Layer 8 of a small transformer language model trained on English Wikipedia (22 layers, counted from 0, width 96).
A neuron's activation on a vector x is ReLU(weights . x + bias), where the dot is the dot product.
The model reads these tokens: "." "g" "." " D" "ol" "ly" " in" " episode" " #" "11" " \"" "M" "y" " E"

The vector x that enters this layer's MLP at each token. A number n stands for (n - 500) times 0.0091.
0 ".": 737 484 550 591 380 525 316 412 558 327 99 556 364 614 507 683 466 545 515 602 359 555 383 533 259 531 616 691 522 557 547 529 111 328 466 977 509 627 242 381 327 322 423 578 506 280 310 375 657 600 817 323 258 295 330 596 333 416 341 552 458 559 555 425 549 534 619 338 396 632 551 807 389 783 493 543 325 615 520 696 427 264 742 740 429 642 534 490 492 532 439 521 618 655 542 645
1 "g": 663 471 581 558 348 427 251 461 638 442 84 495 317 571 493 652 426 613 541 509 494 580 359 508 314 346 588 625 510 519 580 408 278 365 314 885 420 588 461 480 520 379 481 565 256 325 440 367 509 629 727 339 378 364 348 662 144 219 379 676 532 491 511 488 605 588 700 448 464 662 502 811 378 784 509 638 262 363 545 754 290 255 683 680 336 666 546 618 643 531 439 616 763 653 460 497
2 ".": 731 541 572 632 452 390 251 377 553 260 97 563 268 596 439 686 432 531 585 513 445 565 389 524 247 541 533 646 612 472 614 500 153 349 479 890 446 661 418 469 330 256 526 583 393 276 336 428 701 658 891 389 378 298 409 559 266 402 397 564 481 485 534 499 606 509 590 333 415 672 577 686 362 866 526 632 347 540 491 734 422 261 804 695 449 606 527 515 596 460 317 455 515 604 566 677
3 " D": 637 471 564 556 374 589 316 296 589 345 64 576 437 607 522 622 465 500 585 518 436 559 380 406 236 433 599 636 487 523 643 395 162 393 298 953 517 716 425 526 371 322 500 664 241 262 343 183 725 664 685 396 297 330 416 527 525 451 338 649 390 467 507 461 488 646 578 411 518 606 557 744 309 862 504 511 387 350 535 788 446 247 706 656 367 670 692 544 586 724 465 453 651 527 602 635
4 "ol": 642 636 582 657 394 403 314 366 639 339 129 785 277 336 352 677 294 450 582 558 471 513 348 393 171 437 752 562 466 581 661 444 244 324 375 849 417 551 250 493 419 535 399 586 363 337 340 146 679 618 756 403 339 415 310 578 468 423 412 534 725 414 545 468 558 621 571 420 407 630 485 737 312 852 447 541 331 534 407 770 420 462 614 842 414 708 665 632 515 537 327 591 551 677 740 586
5 "ly": 547 616 661 610 335 414 435 352 619 208 157 575 260 621 478 595 435 471 624 446 411 575 361 367 201 438 724 590 502 544 493 549 217 229 472 844 523 528 301 411 535 368 486 697 371 262 286 238 527 576 779 417 401 298 388 606 448 425 285 602 593 414 523 532 616 490 643 401 350 662 640 723 364 766 447 617 429 467 343 662 415 253 654 792 447 713 820 562 584 430 288 602 684 645 767 601
6 " in": 748 509 634 755 188 536 184 346 562 232 73 502 429 592 581 607 433 527 538 499 466 594 353 523 337 432 571 663 648 607 521 437 297 353 499 852 509 642 348 298 444 343 512 620 429 304 436 396 659 551 725 361 223 254 315 635 453 407 251 441 566 489 642 397 561 438 711 428 455 635 586 682 427 711 463 508 372 493 465 671 513 279 747 766 422 685 483 503 598 450 310 571 590 543 662 687
7 " episode": 646 441 506 536 253 495 333 361 565 284 122 743 413 678 564 563 460 589 453 532 385 609 284 476 334 443 451 623 599 641 569 711 253 377 312 806 382 594 299 445 406 342 353 666 523 304 421 455 680 639 798 440 392 317 479 528 326 365 251 504 286 512 653 361 655 538 670 308 432 705 610 812 365 783 413 550 328 555 497 711 610 362 669 657 470 708 552 399 584 461 250 413 682 396 585 732
8 " #": 774 571 529 500 304 541 245 404 526 174 51 542 379 597 558 640 457 503 616 458 405 532 396 464 309 622 368 712 411 525 648 602 173 279 381 821 328 656 274 444 384 321 255 550 429 393 409 417 620 581 812 515 454 404 527 527 348 414 277 632 384 477 598 373 529 488 661 375 510 732 685 753 278 888 437 589 355 600 527 688 529 378 727 608 443 677 556 429 585 609 412 544 508 447 519 643
9 "11": 777 486 486 630 205 448 291 357 574 296 199 404 290 683 467 700 466 509 620 447 465 467 402 450 295 475 558 599 541 557 629 450 182 317 326 791 537 597 297 387 437 390 323 634 422 339 143 391 629 597 751 583 364 314 423 601 354 365 383 646 653 498 618 310 714 480 746 446 503 720 508 774 414 847 331 637 353 493 447 682 505 297 791 689 419 654 618 439 511 664 394 293 677 427 643 644
10 " \"": 745 488 493 564 218 540 369 386 611 203 125 407 311 567 623 523 464 585 455 667 338 577 296 444 240 415 412 729 499 575 489 475 132 324 440 663 471 691 392 417 355 258 426 566 373 345 345 350 734 606 824 415 283 306 441 511 399 399 344 689 364 555 577 454 672 597 743 475 512 684 628 760 405 751 459 548 403 549 387 667 518 259 819 542 491 691 584 437 473 602 410 538 629 648 672 585
11 "M": 803 534 518 532 450 550 324 364 658 253 93 515 309 568 401 485 451 491 564 798 389 542 313 482 274 420 496 603 502 589 642 501 191 324 358 884 472 765 317 431 469 246 329 495 512 432 333 177 500 687 779 556 475 316 305 520 251 456 388 534 634 400 686 434 696 566 717 425 524 730 523 753 408 697 476 596 329 515 523 692 354 257 628 684 411 583 548 602 612 617 387 499 569 460 656 590
12 "y": 662 493 491 596 285 434 397 450 663 354 117 557 156 616 455 592 419 601 674 493 479 504 360 363 166 390 563 580 647 589 514 480 296 245 333 831 597 677 395 472 484 375 357 509 431 373 334 211 694 629 862 367 427 258 316 511 464 462 330 492 416 500 521 509 615 567 741 349 454 653 586 704 518 847 480 668 440 409 328 730 326 376 683 634 383 704 542 706 638 467 378 602 582 474 724 499
13 " E": 745 573 587 598 240 659 319 266 611 372 119 547 334 524 425 563 503 572 571 576 411 428 427 507 210 403 512 691 388 598 572 477 282 311 376 783 606 742 486 582 384 337 385 527 389 355 371 171 719 627 732 390 380 150 316 477 560 507 345 548 559 366 538 441 469 523 620 440 539 690 639 779 421 799 429 494 403 486 481 683 444 241 625 716 290 715 755 579 481 614 382 445 575 569 718 687

Each question shows the input weights of one neuron of the MLP. A number n stands for (n - 500) times 0.0037.

n123 (bias -0.059): 570 593 603 389 480 352 438 430 419 444 583 375 518 533 387 671 529 471 442 475 511 583 634 508 595 481 571 476 553 580 584 594 435 545 471 493 533 462 354 464 532 632 593 433 482 383 521 631 545 551 649 463 586 519 450 382 625 609 546 667 467 480 574 557 359 453 398 441 545 405 576 477 480 478 647 460 311 368 337 556 431 430 502 545 461 528 408 495 409 407 698 387 446 508 359 680
On which token does it fire most? 2 "."

n133 (bias -0.108): 714 458 518 452 565 569 585 512 715 393 663 487 638 558 448 584 365 540 449 505 348 290 600 459 554 524 609 471 549 648 521 522 327 637 435 503 511 473 430 422 418 420 565 485 508 332 494 808 481 497 473 477 317 533 369 530 423 475 564 495 400 538 429 508 367 399 607 584 354 526 565 249 541 395 509 460 520 576 543 384 514 401 447 503 626 515 638 331 574 569 576 524 489 529 534 559
On which token does it fire most? 0 "."

n285 (bias -0.044): 500 565 564 509 500 509 565 491 364 567 503 426 458 345 512 497 549 399 413 345 568 574 452 365 648 577 480 414 611 428 518 628 405 384 446 416 561 522 385 376 607 503 401 662 379 631 512 489 514 506 417 299 559 275 517 459 542 592 582 500 725 584 483 469 368 457 708 412 730 560 476 426 667 612 336 336 658 574 391 562 523 474 495 423 458 427 489 579 688 465 524 522 576 555 473 404
On which token does it fire most? 12 "y"

n231 (bias -0.051): 705 490 604 553 425 500 604 678 370 500 431 441 467 692 580 624 295 644 265 448 489 438 653 482 425 494 327 563 397 375 410 461 465 578 587 800 314 497 536 643 497 463 468 479 631 673 361 705 332 566 386 595 514 616 527 432 421 372 467 350 457 520 425 376 490 775 449 301 602 559 608 358 418 448 595 417 667 397 297 536 418 497 333 416 583 363 497 541 459 442 378 406 468 524 575 391
On which token does it fire most? 8 " #"

n323 (bias -0.077): 689 650 590 580 500 462 578 679 455 603 677 468 537 491 668 403 414 468 525 445 628 519 460 319 576 640 557 497 535 177 544 549 415 344 255 583 625 521 414 376 535 595 567 490 254 387 500 555 461 441 394 462 371 490 468 554 488 650 500 488 497 375 427 575 309 659 548 548 627 640 320 289 647 390 468 530 395 389 535 544 312 458 468 524 404 523 557 699 621 420 595 584 435 522 521 464
Its three highest activations, in order, are on tokens 1 "g", 12 "y", 3 " D"

n251 (bias -0.027): 606 625 590 578 565 685 358 649 617 482 373 438 560 425 479 483 554 478 533 520 472 606 532 457 645 699 444 585 515 359 591 668 665 405 359 636 418 593 434 584 574 550 667 313 600 598 612 514 683 418 435 600 509 525 544 421 440 434 488 438 394 526 556 389 431 445 382 314 432 555 537 506 511 358 476 433 395 539 356 443 616 343 527 325 529 534 536 611 321 569 527 359 542 521 385 387
On which token does it fire most, and how strongly? 8 " #", at about 3.2

n101 (bias -0.040): 445 611 631 658 540 616 261 539 487 266 551 487 526 414 551 532 351 424 396 576 406 563 566 463 583 367 334 418 613 526 560 710 506 645 485 433 460 615 517 639 503 465 424 364 503 585 329 605 342 536 681 344 488 460 429 236 514 660 575 503 572 577 462 398 517 552 379 491 527 353 326 570 563 542 544 455 547 464 506 431 304 416 418 435 462 538 548 519 450 512 585 596 420 464 590 503
On which token does it fire most? 11 "M"

n361 (bias -0.070): 484 396 701 546 463 508 416 511 517 537 521 467 713 508 503 538 409 590 216 522 568 461 513 463 399 498 348 569 495 436 555 475 431 500 469 418 638 346 503 490 628 515 429 571 441 340 675 475 505 513 507 467 571 487 492 476 672 604 601 456 440 634 587 543 515 464 544 477 389 497 550 467 485 595 441 427 471 361 579 560 381 639 545 561 601 451 585 476 469 396 646 316 490 546 455 535
On which token does it fire most? 3 " D"

n90 (bias -0.100): 492 527 483 722 597 547 452 376 521 494 584 520 423 570 399 497 644 528 528 308 187 455 521 520 536 467 439 661 547 396 398 476 537 660 685 337 424 599 519 444 561 357 455 461 399 622 470 647 542 517 563 620 536 446 475 555 617 516 422 492 673 526 527 454 527 587 497 494 414 360 602 562 463 444 445 653 372 529 344 494 453 570 513 437 516 285 510 536 582 619 486 377 495 404 426 528
On which token does it fire most? 9 "11"

n263 (bias -0.220): 437 566 399 424 586 593 608 426 525 584 421 477 595 490 426 472 599 569 487 552 429 603 492 508 446 688 487 614 508 444 593 416 582 456 548 485 408 493 508 538 517 472 522 374 520 469 394 379 557 450 359 441 605 342 508 532 562 582 417 520 480 589 281 408 640 703 483 424 565 488 452 508 637 492 451 571 626 736 518 492 446 518 459 559 422 516 400 485 536 451 489 458 498 774 436 420
On which token does it fire most, and how strongly? 0 ".", at about 0.3

n309 (bias -0.155): 465 281 370 516 494 351 415 604 490 553 544 388 426 575 792 433 528 514 463 512 802 582 560 414 469 491 716 649 525 584 634 542 481 574 451 384 512 553 533 560 546 602 512 403 411 408 605 541 506 294 429 546 689 474 429 441 542 557 258 347 467 488 389 265 419 345 626 572 522 418 424 626 512 500 475 465 433 646 669 526 422 579 600 653 473 471 465 564 414 273 506 503 480 534 460 609
On which token does it fire most? 6 " in"

n58 (bias -0.110): 541 596 685 458 342 480 459 572 385 495 607 427 587 424 546 495 551 416 520 464 492 400 495 526 591 618 342 588 439 348 535 599 459 513 381 505 418 531 502 522 393 603 450 536 625 489 538 440 443 472 517 510 472 550 425 626 439 505 554 406 566 527 422 423 476 552 446 350 518 506 596 586 415 477 575 365 405 619 650 575 336 510 479 351 593 327 571 552 505 710 559 531 547 568 388 536
Its two highest activations, in order, are on tokens 8 " #", 0 "."

n77 (bias -0.081): 591 407 491 287 292 414 515 569 365 464 479 479 537 609 722 471 618 375 512 503 519 416 629 460 571 519 633 533 467 494 391 548 436 450 602 492 494 511 580 549 481 565 402 425 509 301 659 449 562 391 576 313 512 424 556 564 591 619 532 449 640 457 609 503 408 610 481 452 781 299 621 399 403 530 714 564 594 553 538 613 512 521 541 455 431 472 545 392 478 322 455 718 439 577 372 588
On which token does it fire most, and how strongly? 6 " in", at about 1.3

n129 (bias -0.062): 340 503 273 493 728 490 364 340 623 507 379 280 641 629 416 578 463 638 301 573 362 456 623 644 546 506 682 459 720 457 630 589 548 463 569 481 386 513 461 542 699 560 506 378 467 449 434 567 639 707 532 474 662 476 596 390 436 439 519 364 378 500 318 431 497 366 311 466 607 485 462 308 519 486 394 691 496 513 295 585 560 459 506 465 552 602 513 475 509 286 558 330 429 520 528 671
Its two highest activations, in order, are on tokens 2 ".", 7 " episode"

n136 (bias -0.061): 468 296 468 591 591 593 546 643 626 403 546 487 592 258 543 351 396 531 276 495 485 626 612 546 475 523 472 638 523 521 545 374 327 548 486 568 489 410 546 566 358 567 602 531 397 457 617 519 404 770 551 525 346 674 545 521 541 441 453 460 446 446 464 575 413 437 608 483 506 545 379 512 543 491 511 407 487 434 514 724 579 509 285 441 467 408 561 602 448 390 468 452 555 514 461 459
Its two highest activations, in order, are on tokens 3 " D", 1 "g"

n254 (bias -0.136): 460 500 642 698 474 316 392 405 503 479 469 484 457 646 451 630 630 481 461 442 625 512 488 550 518 702 530 552 576 539 430 358 460 509 533 390 584 457 488 482 625 605 394 430 437 493 479 506 403 559 457 389 580 587 375 349 398 564 656 514 506 462 581 319 532 376 506 546 440 667 370 513 500 393 557 412 664 494 617 567 606 454 550 377 615 675 230 398 366 545 636 400 697 364 350 394
On which token does it fire most, and how strongly? 9 "11", at about 2.3

n104 (bias -0.137): 492 536 337 562 462 473 573 407 452 520 558 567 443 481 575 565 592 516 645 517 372 603 341 508 567 518 362 591 537 479 542 517 419 609 558 509 538 542 418 440 516 456 498 465 417 497 416 519 566 258 411 586 435 528 644 474 507 505 524 502 612 521 505 580 557 422 455 393 705 543 556 328 652 487 547 409 385 549 542 390 507 487 454 540 517 417 502 357 530 473 378 423 571 749 480 439
On which token does it fire most? 10 " \""

n134 (bias -0.136): 581 420 723 491 446 495 583 314 408 442 467 500 592 484 514 674 489 508 535 430 338 528 458 486 503 470 334 536 399 485 546 578 656 495 334 556 505 358 476 590 460 589 471 575 438 521 589 324 466 238 422 600 555 390 597 469 579 589 513 562 576 453 470 551 640 615 421 464 675 465 561 602 555 489 427 546 655 577 538 332 443 434 427 438 675 483 592 627 470 369 492 503 503 492 598 413
Its two highest activations, in order, are on tokens 13 " E", 5 "ly"

n175 (bias -0.117): 302 567 381 581 526 482 527 524 728 515 424 340 555 393 379 459 518 473 613 594 497 430 520 629 622 360 372 418 353 629 705 594 616 569 603 450 643 508 543 503 475 509 398 488 521 477 372 585 438 503 491 604 579 373 541 376 454 609 485 551 370 480 539 476 384 623 497 602 389 445 353 535 523 433 568 385 517 413 370 772 174 382 580 531 413 459 565 408 544 467 580 687 545 518 539 522
Its three highest activations, in order, are on tokens 11 "M", 13 " E", 1 "g"